Layer 5 of a small transformer language model trained on English Wikipedia (8 layers, counted from 0, width 128). Numbers have three digits each and are written without spaces.
A neuron adds its activation times its output weights to the MLP's output. To switch it off is to set its activation to zero at one token and run the rest of the model.
A neuron's activation on a vector x is ReLU(weights . x + bias), where the dot is the dot product.

Input weights of the MLP neurons that the questions are about. A number n stands for (n - 500) times 0.00045.
n66 (bias -0.032): 587478561547434492551528471372225458567357727455318476659379528391637517684355418450470287470395517520598446455275712620489431632444700535732428475287362846525594677344559618547596323556633651576304522875676414766443436606582542657479524405810496432792374404398366492564544152656398531608412760487500644560410537330385500290380618676354277571473473538543408579466740528661333457579578
n70 (bias -0.031): 789477511702349485361693587792380399420574633442752381368673636276479778611521579670578500672472420431669664235735439692550492540246678317283721458482389393538571483602568533614281413472722517233426372762677608644471637512529521338425551647690594622384425545619445552508552466649569432709643443608640504711521371638464488737520468632496700696460570517365657298419738390349401359580566
n176 (bias -0.057): 522457391614405634631280684646649635478446667595541369467805682487582676411199556484415660520538711253496630462483606431563520421591549725358437380485390393586435592391328711546587432187573730550568516629496539430572256369661548535633549356520289508303338550818744549597434437551500504375524575518657346738037607440615538521587814475800414657390584557283446184496715492590695665450398
n213 (bias -0.051): 332516561756594602677648421579338281402689500509538313487210733169363640629513572406463471670229779448452496281792415156428508496329726537496629315369175358341521437612580634465772408423429631393648460562417469432539419279430338333346416504559721466460571534435621647404204326369351609774333509573530334577596592314809504588483738591591443695538561586412577478216368496604378347521561
n264 (bias -0.065): 246569679486365447582368443438329582239210471385537509427427578439481431351553504442376322166491615533245370552637478576525585458375563388337487281296477315644672602419427430432418324509764225343643353486774519730495316434575378324205364277059566369557491398674359446487482237419299596323425588505547642407316319548573726490680414250209237707387752446486292346236208547413514025606467
n273 (bias -0.025): 472546702403475359712696662829224275472568440709176427144617357785612676408379476354596478496640630640454575721450585618644517594536399192175568537447468534393746245605407559635252569185616463293409664611583602322422572468376348500273729304579295482375717635450627641466634368302409509546474724290367422401550279626349555606451553367418556358262405400323594523590648772647276670531620
n332 (bias -0.039): 484489725419361422565500472524544594680500601548415381500639550457633450584685448448500239600606221512536419372345419595726335363368427413653773327581587578516527607576262441639516412664383404547395602677572612484584477619631475298850267440627587370283156449178709362526496437548504596637519804363337432445408484298399441484555500655492573682416526640515582285438480705310464394504324
n340 (bias -0.043): 362657516631601825469337509527477500152634518528654455469286707303316401834344532551381225652254666527609560368632517526769568717336626470541412381460491403560335505310548640476588482772532468620470218633369582654446659672441495566349626451456450518692611674554784770496403256418439351830415509557423272255622386500720464367699535174432472421443572533478411375828289684396885401496486
n353 (bias -0.026): 136380483346643559346684245525261614565402564098744654571460481452239264347461411618525514577366076624515446432296604565703788415775584340549733383333731329431570255759481500600594266190589821391381473417485837448651387403350520515182360357579355524407619714921490500562542383626450706279545533278418690333495437623373437813543337476592475298505568370551329520595274586380345385354427
n398 (bias -0.024): 620549567500384443618561508889423527426395323623589614459570541496457342558546547614708041539511779523618531489485440409749611694452252460458666492453477390639562292271526470493543439466477393466565559515599650600393701481477591528538317520478379560289521567466469365430230638607571584604332575325504450695332695562463580558515346599542700341438436319548522279539423428395869467526584
n571 (bias -0.051): 491811519823569680346732209600582434399386548565646633391526370275517527467448628544635537224321522674362548422616508246455403622458550447456588253508594564443430584385280577738566487826295461804390551391539517714314597667362754446352318174272372572682516407526372657638517432301352512260536268509577461695603435587517311378319446556286605437558649522562618583500365385362685631580431
n640 (bias -0.052): 419638643493476486310413511603648264550432557508610632463275647463504767438672748404496453525280362306621461580243342579691692556604587525400703538490508465592518804475529489537539332403565398415468510634356450478671614579477176269630278470413387355397572359406554540479614353557433434412574363650745530418462432423672391561422518727519370603362479680533500589578477792615319550607686
n675 (bias -0.055): 491427730411401554453372371473478287631800656308072337406305857517478647618397597508556445705408343561527486651429512513820508526720695584684590602391434549433742660517564566539315651517500584409633524397487589461301621416425427450553296555394135517344520483218663598451702504243376449585632773629491473187544456648303201313288258531658558702479388358551526401518473483488429148504567
n682 (bias -0.048): 491517447815438388509284374369458694613309523402487684742812751759556433628631327189548402483564448464454575435449453351496570627410363626439491556349596483865389262289473583516467500341369324694561690705408574433588469495546471423365478352336294627467219328413628447665406363704697780565491288731656597310560412767594298556703305560555621773500392725674500199419140651792730334500635
n832 (bias -0.043): 495287405642283550608687333505352711376514247749661411522849382451595147564591426248411643450672268500496468406657666496547365557658697623482533405599398529323453417517500545512413590452723711799208799532352486539626452299634491472559418288621326535518182716420454552701256363711640185468429535439397459570572631391430473898539526657366427278569416486357346422537604367677451525243360
n986 (bias -0.051): 559208363663393529410349706716678382614368617446543792207445496601752680594563628600365496277320486482544699540611636378531659670535449290563525361414699545491688472589393699563373254391586451731500541693629616422393188398589270477361526552628491605195419731589746637402500545687560521203400369625584344448398831464634544554765445638707590358308267551350430278486914513382504458569509

Output weights of the MLP neurons that the questions are about. A number n stands for (n - 500) times 0.00047.
n66: 242430609600429407527753784613726378576162608619827675635593468396557379846500402274418381454480305690473729463666435500543774558572508572274362550400674474764528376533423500484563428504383465464413325358570442504225496558427393547528504351528452455620538516488652488421618783516418387637488393545600540231477548542256446532569298396351542481664540489640426568406352662509628320522323
n70: 619357530401580564514482472662487472681478485655691560300521430631479487472527284563673733443293291751427369527291370397418659428688655426337437656368530552631625544343335518439684381444574504842460599315592408408482525371507427662463623537436660601422462500446545475515473644411590570445557707541255308476383517536276381779582397603422446589522478364523332588309584518555673648400362
n176: 632366466482313442496388415441510436342688683608597492522515388500371555619461394666458482457541344395645416490500401578436463493708701653496606475675508458492433275424215421442734436561447310544537469368410576683417475243459541500293843492489459606642585641391615729437724392432591500483511583565519572549269672385298574779496464457444624381563387581454637626470336655242440296629740
n213: 602288296581524519514423486763622901609341722426392686471380145272599464444318616619339422566222446578771430455362739864642490322355355406454610562397739202450495406569344453178495332514415283289622351371848894627591321572347265408441445803705445551525327534534621719622532403331524193591601618671485604334495482543267239625365567491485433676485589607429615760666608583132865567684434
n264: 461374586464654720640364429525528415599624493500500639470523432595392329445500653562747564493473330389597563428713435493652290420555022500494528589493531542663272473342708686536420448297424573562324670548418559399503568411553568503500336600611472522490368497473392490399667611541457481651510459549525160455592355434654581410417454441445596447537486465402530558632582476540425690465529
n273: 330088500457639486544283525115578820728481474399541356625428630335681425570469569504447360723519519257599557333436472456587617402482704485612688554615571419436258698507719247391598437475406464456511512448640486589489326522503589547471607504530548458623430548471607434353425431519496346638478469640767459632572668504602612500406442396391527417485661268557374474436400459464679525465286
n332: 637364301523598527602442382466493623657577400661468740556570572608446332591466543460537440421569664429394672654554477580598264551591610223387776384292451379313488564534333519512665356365634508610313679436512519548597569492540528590850225201370322424383257429594508627428777601524296477530512574688338372598341681326441529362545636658431692721388625651475352636312620425607432449410258
n340: 632395223505639326457638653306594486357175569495363565374448212646640661528727581332420456470589368555583709661392704398573447467791541667780163675617495343455309196536585420295371713570722529335515470313599556410718327325393476567277405490291468348662472573371185553607577732259643731287548532096683549692297802391663444589614438594682424840232431717565320315505446490755671834591425
n353: 513500717559432402496118515275400446569488658542670393612670634262679548630402448430483436614488536598512637604527488270388496346377821439576397410561512737471350785281405446571452650636180635496653357674375383328437434622392593548436496700521639790463342649294591496673601542439532393399429496533534604530414639386719563266365614488377517692184545534242512359417593516742403472352566
n398: 445641375483656541510338600396481412550553440536528514707503401425436419567287680429428549518415549589456388367435736384485524545530284401473471719394364600744603635424453761559542440364339597564546504533445595578497442497351433538374546389665484727639456623707699629486461599293445617566497572453331481652302546626580427396439644459304305562758571540271438599414338654180383538477388
n571: 531342591165235438387317601379371734315612564584372517615642907393443288512676366448548598647414376680480649555533202735464458650593568599407709417538392265474556569528544746291466439475656601367458424684579603278467615342363564638564325392435464237539435305295421343602623588599525350436521646679656343488595314728656286331487591525530518558359392419773691632339739729514483374396533
n640: 229567393421436461707611581372470492566623614534411637734460337394594366738367428340454879644426447356554625466461628407825676456338410586312302594561566285417606312409363687603648620316463460444524568356508637549315597567507634783419579590454557711471477440675634568569417519525540585549532451512496459412504688441156656562714500602299475413569508458525303780301167448209606416321387
n675: 548357432724363516298905428249546621453534572591538517467639483492439315631438310581517588627657441465268448832687384361365438656456687466290637240483483393342441415551371722557438412354513648550274509618524508484598379451342345426768355474423418448589492487702474496496317476572566528488484566629509442823504519321699487534491606232644610313832809333327516366603462262397542648803524
n682: 608615439362423818716235475523239475487491283589444733629449569600401710533637403544765303536622629609562531512442578690182589530594687487292548617539233549425522452238214533449585340500404233488573468657387513668462529084797513288298492413438761382435229654606376461603428565535352381524285241350630631459550508362730491579421487579666540483621426565580596733452569594440426775561562
n832: 688596648373622456647460425339510558595602598468545561507463466594428538298147537439608903449523387588529619717554461725528408581436417602504767682526462535343489504514542496350426571406462349335463559633493511458562633701521332489631531553450427794368443534544388623537486556542452422587635354419676455539645368373378414641333507562466457675594526450113303590228331541159293474525536
n986: 417405708115492589365165695179465548546462433547760568679802341419488416464332669589642471574377538786492401408443480479509698553440562256366560585538610369534655475738312492631611647528381278439483522578484366566207556545496479578279683534304266603572436450356711666375585661428537667605467349624539523539435550496641644564317410387246714508349508639595488588359450396496677603127565

Each question names a token from some text and the token that comes next. It shows the vector x that enters the MLP there. A number n stands for (n - 500) times 0.0099.

Then comes g, the gradient of the next token's log-probability with respect to the MLP's output, scaled to length 1. A neuron's effect is roughly proportional to its activation times (output weights . g). A number n stands for (n - 500) times 0.0008.

"and", then "h"
x: 453795378374614506379350659481405464341503502443527478349509373500600455566562404588541480582471390479533513532497470665297516468608557501633392686630514360591462746581432536341586440464597535569552527564385537595544464441383556423493626713310447456390596399525509495517623510591472492381459437555477423624540488514493446374474509519457459384608348642608445513439433627474460489653428
g: 558617390625428543576521591696472431440539521504441362736491601326423356356501488493567556457541445517510642830565588477535437321570771633604415463620315491398355548686673363276356642348458301584295568422560439479399505331543426407636443593468381473578316547545476639518659389597546551400464527421685541282455471362589709610527473462488377661433570361389315565555486660450543533610412
Which neuron, switched off, raises the next token's probability most? n640

"-", then "19"
x: 389736375429529391558414561548553650458520478549490467526586414458579569656463446615508432581457467598521520489576201590295429438419487398478229469589625442575527521403516460357546511456561517467526617379518653463595494518527445517688507492476535551496567552220479502536598537527439735586350436398414575513341628513533463494483615405375502420575361368529515653400579616487503527300560
g: 487368336639514439697503428491343483485668522454549435515620373557544481558560548420340504521406423631366487512494222447377549356631417563390704511595748558555461378473279496306417484673670528477486438676319340429577523538554597541480658281342518562404779509796471589562376678487442543530577536584433524634336563480679435355406560522322548582503631453422622369622455593598439236525459
Which neuron, switched off, lowers the next token's probability most? n332

"at", then "é"
x: 492567253552530472402417627457363454405440319436511347534427487539326512501495325641567494592506569530480518484611547596333458493518543375490304569525456352575499497755686464410685550631456572485618461620534642663556502560522483435405610656393578412556668527467300388504601595582480444475413464589583496571423416437418472580407514639496500482496566566519570447433322580438657396544306
g: 559501576541480501366532481475595642390498618660520706628514452368569459542799532606437541688406369431467338620568359672481290475544583463280471377340408543853613403661441375385457494579615467708417417488438563571553493440566521631567487464346562370557334464518440355727474447459508562445555339407372639504462578463513277461581505584384622512572395322500424195529641499425668627321624
Which neuron, switched off, lowers the next token's probability most? n70

"30", then " am"
x: 445558255360407415600406664500703528462590421413427410502419467580421469527436475647485544436575428494624474415649408480278412384614530379563231565666664371631587574739454423436596534611533521614520768520483433480501517582526453464516428497379541498416458488433565352625547608489461421447503575487474500518346586525466278663419618504566574401450441581585513400389543519497488478547441
g: 642402391612737828452542491471578432464555509405403540528629670549331692494334545517737585334445508489447424449493593465422415402527587549507530498349534594374544424556387687441603414358267490470337575658759523551504373337462322510474410414450396524740459370481409541478676415638551645329459617523391401535705466593394329197508679482510428628491519587540347626451657434456576438496585
Which neuron, switched off, lowers the next token's probability most? n332

"ere", then "z"
x: 487675419414636315483445519563400500519419478521384599627424510533353564500619344496520489587560582334488595483582422482282482472629556396425426547677433377518474509618609532230506531664641454343540529446426472528458397532549398447384648714472551508533672412499447434620607497574435444444526448626511506675432519437494336532402558597359431550567413719588539477349410559430623419603481
g: 700595426689349584686728639321487443464409529456488546620408388350457661480631651516573609458471442472577381433437402518540625360431398522575176277646616351431702407506473362345553323539443502384443533525459455661425808475609387469404545362436652606607579429604456376429278545480412589397537547529503540579660432427558594413739564641439387658667503414445370569401522581578379517565350
Which neuron, switched off, lowers the next token's probability most? n640

"43", then "-p"
x: 449459286258586251441520593637585484414461547545535406503458458564456500470571333501497490625427423360503477564582500624233540443633577433579274450535648471595472594575600569184541542547620528402547690487498446513388470652597470337561529711437539396474500325362578549537404603439528573386403495509481583567402571414439383574455584551504599411628441432579570579425621570385561403503605
g: 499467688571469541321534367605593495320566563480499456586565845414483508741534428441638351482628579697564579502493294358410530500437394484408424450330505632480529413620554360627355475513445525494353662583693437296630597478601308295504207570513483570757415384590606454421323386468375456552657569441413310482656509638268551507625566547477484684436423542419516411521498395524607670566482
Which neuron, switched off, raises the next token's probability most? n986

"-", then "42"
x: 367713253322488400429434568597680540512420551613661515660513408416449615566588412600517498667487435357536536556483305549314498424588468477480368491634477500488544500496579498419540562503533470313554604429444595490533516535551501424607494614451459374534586444258590454533547545489406558442336549488435607582423574469439295663537597432467529358611414507613545604388587606464491351351532
g: 559500462759496406611465553513430380496475440457450282434640567628587635383435703543460497504335618546490570332517457307859544552461591528362393572564365666473560465493401606374393396591610446545637499401395481553600660383468553526438751663361339536550485578280781468424406521483454460439627557506568531402273362403359725599343464394450663710482593572436399442430562443489445277545645
Which neuron, switched off, lowers the next token's probability most? n640

" her", then " h"
x: 450588208457497494569405363384419550418457540494536415478654475564311552553385386550592535562481513444577507474530421621287426427533482393598335820641566342551642570552618397257564500666518442519487764593492516563471531464557575450560508540408448490534514465377505544451590562559522542600524512494438623579407611561514370536601466564444448512488404499353475353551353493284580534424515
g: 568634393498484390559417628484548363770699729515586555505484353368452520484514403522705536448694559601530337455530415380269482065613428480392544757734450407552485539476442565272444544521245507523375313453622498612497567569408444393677566515498546488615529497441366571522547599611419663405327441579780511391504469441498423624400412459390397520701538606534479490457405536469397510615517
Which neuron, switched off, lowers the next token's probability most? n682

"un", then "ct"
x: 543614418356576488498440575453597512425456533552492333512527531676400532607616511522374523445522563478623402391515678655307327424554549449461457518609540266564582495651359590452574505615445545556461560530598600490578577620533405487571520709402534378496614437355393486551574639526392451474440549450421498421395722459567303571421583468551325469599570498301396460435539546474555494423505
g: 547675580504723553490562596570448584358577707545639649323260537590666617314455518581573440554543558485351521374384498469661622445579495412234520532452312593516481369611385575326498509495491475573541397440688589422594732535545497280635426438670294538573420505539491523599555509435240357471318418423512469560492511544404488366476554434397499493537522349311363485519807523424343806633461
Which neuron, switched off, lowers the next token's probability most? n332

" B", then "M"
x: 534728354339671573499453506450486516438500518505575327521533532456423553596410405625708450717459502473607536523605400644226434453456433470509257615636616279492514465528743417392518493706474410438503621495685515488391531456605473538512622541462513455336527411550463368592584637596486442477536535444487490393407499471394446660489550505472663423593448477505478442429488481301475493422515
g: 486529287436487416562581494510511463447573683508419283651601534453650358607436507533383485653574543762595424427225247682628419451758491445465273517627582585589502481397514569589372519482518321302492667466573657428526424422372636647418577501439409471686578591364528437499303546421442532554449641620307473485445497545501460500363764503580363590687390600662396462292369511395479413645605
Which two neurons, each switched off alone, lower its probability most, in order? n398, n70

"iety", then " of"
x: 484617284345642486513555506523382565476427627505457442435607474494532444536559363447431527567508586408469437603403385595294466479552453483404373583567618551561640611525702439246581439527678440591601635528572521671296367376530523484554783572318543451483550391475514594553668550575513556454493448354448473606496586403391450300488527488384439379512407472536547610470479423434573515580577
g: 483375289644676518325565607583657463446672710677528554711484363561622420461416326666466563588640491399421611642489436510499297403711474428562543479586621372589541350564537368545573336443460621659382434622422539403532280584380508316507563638671370343422390532601431715532633667488520583406516417571430327441414425485241538423453509334441338431506628625311593394551455574565622592435379
Which two neurons, each switched off alone, lower its probability most, in order? n66, n264

"-", then "ex"
x: 400809356292604463383411477589507454478469493577600492480730400439545595716463352592606542590432480458574547585486306574411478494562368406415392611595477443433564562387501423287526553467490524419449574395552543642547453450501575545775516672445542532489647460295614499510736697519405491534328444421464485511529544479487450576568499500443470400459548422508420565424471452379494587377497
g: 548542725651692164507665394428664535501528394645612592452540560515515681468354634430535618395712456556548491666263562332528596638574371398606550487472717719469356550433497413544546537548550471507615439368477423555691500547380444573543550540244463491319474618385266447405557292521451435350516414390432520537420651298508220582480482669538478478458470468554494476416432497519622717423331
Which neuron, switched off, raises the next token's probability most? n398

"ed", then "er"
x: 441609561332611451496452497452462533465480606546513336561509455485467568470561402452397431404507636493538547566443381612412354453358568474485367645567559315687597533754474468300592384479524522586488625558520536503501397602616435505446496615414478415499686489450460524680675446567432494478453533494422470483296557423592444515392694550378378334726572533396488595555443579419573443463644
g: 498558427379427341445586492441495465644521625594378490539653639373428436594625500548449590394395416724542515763655487680209722555293591472621399518352622545384641414448607605655561661440517631462458444289614462633423456266463513510444691588583621307489269376549451299428525369567398655512445385619706655371375468446628585554440526441579365322536511493617330478488433476510364517543465
Which two neurons, each switched off alone, lower its probability most, in order? n66, n640

"y", then " "
x: 492483265343523465393553563395550572490462497621484376497500228742389516432543130610492526582502540586501434421565483699331440394445553494560278618489548446514587507532558482405560701488547553584566566484547717494378547618477528495433675454517453551480636472407412513345593554503500531372381581541538476469483471604461525627361645548562485435457351332539578483577470605539438415462318
g: 480512425440591333634565607261461423774553305481342260532621537488446609426345382646320431513461324361545458495272363632498598419671613455610542535648713499411476716543249565529523427612488373460652669439375587420523475365647622617531556469473588512618306613653552425615403622511592590540424625465314474590557521499584393386346391408568533536510616482542657610477391571467476213418573
Which two neurons, each switched off alone, lower its probability most, in order? n273, n353

"ure", then " re"
x: 340709398266723406489505561493476473471381652645621259460592586569490460493550373524500618639490391483476510554534608629300469383530470407466398628623557436654526473720576502342555533575617472486576673571423408547479492404310441413531715503514511443454483353449493626552654605486487516455412512498402450652594507533439376483527527418487451415508308441375503527481490511438555460550551
g: 500634453543524406371407291582425480557386441343502412458465631480405633470352572484410487474283494462496534456544733664583436486300551622412476498339495556423361737437486510392565599565531352491449691427628539603605719473407524522670562457552633585675508395468611412472464259439483479567495571347533690430616473601757492454491529706575611615249184540510387572407720293529435395360703
Which neuron, switched off, raises the next token's probability most? n273

"'s", then " f"
x: 465590321424442440290440471397430395536445402604526468424648358452395584452459435495591558747445509404509437480490374640423482511592578366651359738681404402361574647506496413319544564615494502447536657511558582548539611564576537432557660593433455439697433379450614501546549736646504468557560453529442517600508456482392415446469420583548399436569410497558460444521492484382649417437406
g: 455436480379512525601340434414576500286475715429531590331637774554628380444683495647607349514545700479645440444447377678435487304597482541526355391318288402656478521421523290558551535651567316429542557518610599559632546654526508645499263587346558462559469261460526404463518535446583453478564482579617503446693614670680302470430448549521370608413223524568482476664578425361500571301503
Which neuron, switched off, raises the next token's probability most? n675

"im", then "s"
x: 362548125343666378552415495378484539414483548448494414495525514648532549586621406477537634525608470481502478620434528611410412405651570624562604580636453401581645547573516544298578544439615411494516429583424595622644350395370440342483407643411496602609554486242451587594675533404527464647453359467460481527424657450509475481538572572458522503595391556502493475462454392366458536471445
g: 550449621633448448558499274452659462272402583617508613485499519527517547767358734566637510338463284570434625536617592424569506268362448473653523327486600440431433497442503647592416453538245602518320437521435550495387341776742524624525539523332393424703430560402476438523565515582532512529536509591484521526394500615545756554731404362516304666511377493381521622482273395450370372453559
Which neuron, switched off, lowers the next token's probability most? n832

".", then " The"
x: 409519320355608294445342551510558547500460528613474509347590414484382558699425443662541558668449398491504512575558489520387487480637339381568209651519603446555550519621492525331608488460523458479670636366578546505567483498401568364587744698446433558430483511511656509661510564504500589301372515504494538537537526534444565588574485515519437353509222554510481416444489410303598554456435
g: 348463599738308581364418620273561577541521598487528689476459270297583602397496542485446478496498426471546437296287506576569380359575400332443549384565642488627528744630630464599473710469417465526479384423380636463690248400589492637492544443697521465477572614460576661550387677351320563452532600676471577525519677495338369608472408479502467196611545621387450517404494443369554573595627
Which neuron, switched off, lowers the next token's probability most? n986

" ", then "22"
x: 648512281493611318452364621475433447454341464518553404446570489521463604433469341784513568495416299518562477419641525617159442423559546440488381598576580460522595603569383471259538612401535533510467526458508644589493483497498622481602578798490458458581552517359395484397563684542486562506409377464452553492390471531520521593339655472458697484581461440505453454487585501462605570352406
g: 473508345579401628461368469545468346399702400443538459529396581486504435508494268224521648666411565614507374391453269464567565478510630504314287565493515449643624511397653420495607358572511392517597466411236521654357402601443368537339506529433478526613800486416618445390423659505454501627602698505485625505489450569506577563352538499530573505594573615290287426558500631757820507470643
Which neuron, switched off, lowers the next token's probability most? n70

"arri", then "es"
x: 467555264410460404366419521389426578401579426473609468506576528695334512581540380522408616459542650423580594531676557683137428496648420289610310609606465305485568477502543524340526560446473615526525573558491639575664614518597475388476452607330561620566588463541472622510456635617463454470471516529480591460556437478419424617471589502563465469503337462458458387402448480303541492458490
g: 518339672609474414631565499563387367540615618626471710427530464689363369329405694523471697475367303457464441613653613592476532538448560600475533359482608481390617492496472491569456546380524524527408415306598500628580390441559364457764737367523256597355529436530471446648498470610359288542715678599472643322510478210304533491496673477642404379676542472412455453545483347352418598484531
Which neuron, switched off, lowers the next token's probability most? n832

"ile", then " for"
x: 440738355265510453537641622432464540525454517591460332450614413638508514526558362493458573599570452459470397506539388578315525497697456476495326622611565421587478339722684594459618459580595439424553714458468449422525370484400389440544679547576521498399518316444481454668605538462435628485478463490499535648408648552537420360574541517353390530456297553501570555458491539378440487407553
g: 446479492525596461399426392580592639506363499608632458484635354522601510446641435565427493439560366469589492515548729553500180784674419312221468508694511522426475349330526370603518402544734424623546392329390536588537308426389428622634558532383426470301356574476382555369785612493672469617408303579420457512587589587415504561503604466658455410508375632665530563500408642501581483294560
Which neuron, switched off, raises the next token's probability most? n273

"or", then "pt"
x: 483541444391632397436499396433518643517538527486575459427594426647494440563486478483494590534508582658518433468499491625027513140551752463492318653657592378653556517517490540401543430427548508665570500436490568394551415573396458398583472490491525506425548430453493544597667587495494564473460608484356424424502472592506489498531518438516381412452397470452602526487571518424537567618288
g: 498445407743634458618531451497623504515579514406561727444536472495544795532617460477533511145570491506307526512373408339523585444503466389372224642505627457651385367499527628424287348523571552306506493575558521580555252686454449352735589588487265636560608622642378680438533539492411493459486313648625550588525300458385366529445537407463584542525564439531454460493655380600310458603535
Which neuron, switched off, raises the next token's probability most? n353

":", then " Ph"
x: 395638388561680325491381610389569501502491551466580482546377503549373599575546571607492586689496496435525584517636433561316364343622558463415303678637478402598479646758503561433614597625460414435516687460464465419600536417478428434512545610389486477534482474422461501570537422550409526514442521586543440512430466397322491634342520602503449308581455625460473439417489433438693368518446
g: 557480336513513670405488394644481352345641807565413490547472414373638375636555503702425520532540450421584403527669456396484589521408462382645550546569535514563545464636610539346480557637402542561174451431680675637365447544468499633593462423682288517371561582486457502482387376497412579674522724467514332434463348299613314336613431495291259524662489734502386564653516430428562484557400
Which neuron, switched off, lowers the next token's probability most? n213

" exp", then "ect"
x: 500660293372683315490337443439486592476467491555518529343624515494487657519585463554653483613560445428379542556474466511266447408609385508483307451686555468533582581446427419420728629341562627575437442471589632586524417439535555467761574612490598418566568380363495497747604698522518404498482456434467455551500522460503521467466517517548454514501502370326559507380465441290519510406484
g: 479584545592599452425514464623466362553608466546685383539438465538403576480461543260355522405575494283618285498312369694586513387599592635380370784542742477359464534602531547422615509442169415644608423338645491609591579650465579435591648435650567437419482455400612430456419335597517427506412350541496527381575455377464685484408559729323504509417394501274632352519514535636758569527479
Which neuron, switched off, lowers the next token's probability most? n176

"M", then "I"
x: 473686229432497386399544525498460524303524538516537291441595419461419577406475459529461508484573636452525571413495341654214353517508576461599419552469596415621496523660656480476510516631551390501495596567669526663452482467531396474480508706291631439511557453442392313614725672543353455481531417387468466530539588424461496601454570549517546498527537554549607382470522506348552367603506
g: 534446573614478350517524402589577437456344473549654588470451452463365591582429562540714475607638268540497478480425568555582251671401431529549621454415490629836508334584553358604618507721490480473375378370413530588458517611584522587426589658526346507503534563588376514603531513419328386356353289521298362328527459429260657439533617387459612365751680407465609543552486374742336672474473
Which neuron, switched off, lowers the next token's probability most? n264

"riend", then " and"
x: 427627413278510380430498452447449551430544607481565302526501504580341572378523466493462440531455654513548472668470559654279444425520554498430251502646584355641632578599561439324665430690570505626403568714410515590434409599509609492512608786330466414547581398467417531618582601539469463538475442393531548448395602483558506403475615550499386472564476513412411490546362443418467478504615
g: 259366513300608710455405647412283504620535196436671470402706469520684307454476561713403378560555555376635456322473436568503662502388583342334351585649645491423468602359490485541623677458528273528486585453380522648750540427455451618463527582520556385177556496432352626414369409568534622547475494600538432419554623541620319488576612611555559442564500403618577557474572503426527518572392
Which neuron, switched off, raises the next token's probability most? n66

"ese", then " ad"
x: 508670431298540495408512646391481458385495581423506274385578469609593443638638548452517613592444375431465462558520478535212249327625550457494396658605560432576655593459436561377530445499505465447530619536443503601610428467593446442516716705419515451515451329522416448640605506550492613497467519317461561531546643544505479506445679467415467502648366541449378562457585468371562539552433
g: 483452660495439525402577459404309402585530513440509326413513691539371629449338499550385242544374505520636445485379598597589564585356641645598785557462487653468445528595738628466574553513407293620550758652586456560504722395528219560544516418718318614505356502453760431520458410450527438486443630249588549409564356475541614418484365525373535467312489369528384447546671422603400435414515
Which neuron, switched off, raises the next token's probability most? n66

" h", then "us"
x: 385601256289528648481391432391495542401527591476635434501529458494423634539421343544639504638519659370563477546611393566269503524513340497523499582635428340556593563604425344313557584637494494462525626496524546629563542568529530453522602620356631582497509332420471517496640498419536404468487481508494373587379487293467521486521488604342568487622520502495527522582433408303532572468612
g: 381731338660730417714479330488538404479660591632496401703308567531661405303452604508423425320460515550493345579483744409401546407335548295399543441569488632418522348444429405419593516523622367567432420588551569692524522397511674360565683740385572509356549449574481529491486240714453695551490381583436565560514528435499367684464492533545222490518514359498692436454587509432512551417440
Which neuron, switched off, raises the next token's probability most? n340

".", then "),"
x: 400421277451644476545375587511658453514432546626641465408486421645334524460551451530466640616508557504423512612440436510343375461700634434542358556620604479580594590491472624451604484442500464516580662449645530520428428413541547376603697613279563449478534446413565392477428573394467592462310624425470548409507598476367537574475502460524435249537543450487483528537526332309568575523521
g: 411309486335314546390703398806474326348586521467635580342712574541504497452676569572541733464539606561343295512476623599560487332697568375589675388479636475412437482467568437549475417591639721520571528779390408587508472596591453543408484316668514465293532328571480513362489407484547291541535318554546607403366613556631354350586500553515565433433373338429385494620630487381433522488538
Which neuron, switched off, raises the next token's probability most? n986

" ", then "43"
x: 527354377405541346528404494570523486455409505636553526588517557555439643483540356650529520704521507431492582445478363533094504413594581542427329423674618498617481487585497477347499538445574561487526613443446521566371415556604575485656624684476532315310588329325552430561548618471427627435278513572422557546409559442498340575462539478498624354560462423549507536373612502567525437430630
g: 472482493774285524617537445460569428526360530590564246407493566591482671448494670617550563342245616467447518557502471485663464435400522659371307292439383525450531478581548705564533441570477639582744488512424655512476647520339659595445614677478343578518393464371776527422577390601582439456734621317487449302532413412319659523505534436438572599426515544252347304356554531458444463475597
Which neuron, switched off, lowers the next token's probability most? n176

"at", then "ot"
x: 422613153623531415409399594493389525431462359387502445515464486588357508437501368655574514552495520599445408473628427616289453457494621446479348636597523301513513490645728414464645543597519540565626461499580617643498516536511509487437584588324634491531621567487218283437583587501487552505421506529597494521410404551390515503460500578496539472509576547567633499425353496451665435557289
g: 534469554239477393677636532333482563419347468616399546482457531469657465427526164437612443448573545361487620444534459373605552374483531523593462679399383405368401731404518643560560448407594060552669510525583551628633644576506487571406514748596420600503534480299629382626612694466541333480535500486555381448554347567500641464513500418446574467319361462309540582578363739494586607526466
Which neuron, switched off, lowers the next token's probability most? n264

"(", then "m"
x: 536705266590667358444378535386562485284361498502554426386622469485545535651465416682553520554447597532596509551537528548263376457558466291489377672527459445467408580518618599507535415520533518472501594334446592570583516548466495566479683608389571512632480539550525608656533648481380470540515563432408474638517466385322480597451363390626439499549325609423498493488503431367614562451407
g: 308590539286358520375502533487446648644472553523356468605529368546559408513682520502631572539541530490472659518448600688578259448605601481354337493472416386367449638538672566388376502379320634327561560337622438616383428556347544562605352500482428573607478564318534445308543528449551578568401547307585288642462651718532366644741608416383399648375388569483287592344730492622582592585537
Which neuron, switched off, lowers the next token's probability most? n340

"ther", then "-"
x: 445614483439486324335494565463452498424469596581563338513571477570417490443545289418512346676388523508486387620557579702210484522641463464546276602540535417412683527496502525303589510546542628538481558587429551766376408562374648378553608786471491423533539487448401433503562644479503412387458376351493678533515601525560446490471536572487512422571512498525426604501397460410572425570555
g: 592626190461454498516466678654442573329592507606599555558496579358433275578381457686479474710653403619525372626499370404468670340620504574414314513440410380646701652738407524588354534465503615479616491492637519259543455500593495403343572589377502589733609432615416338577497543401539502470337446527348336423502486446169647664391533552494467550522454491477570624250517448541589498457469
Which neuron, switched off, lowers the next token's probability most? n66

"ed", then "ical"
x: 450502397403715446356324485380416557341533525562509367492612470512401465617461370603432454490544552408511608460512455605455403525474459196550374652521529422531480485706578535296625471524399625443561502565528640507528501519726391439382541608502561482610741577489463510682585465602439465559516508524527576490383411462547370580428695583518398488518626495468575438530382616306527410492518
g: 372379549551402555440516436459415468480464629416601560445365609627617478457692434585333557392326483648396482258487442710362543741531523588357306419407434412614628550606481710489509507707358420563353325551545631692483584531575728308476528492680568429530515274589518674666484438418323471717468456640691432476460526695508429505572596467299520409399386718422380345469440475433594365479565
Which neuron, switched off, lowers the next token's probability most? n213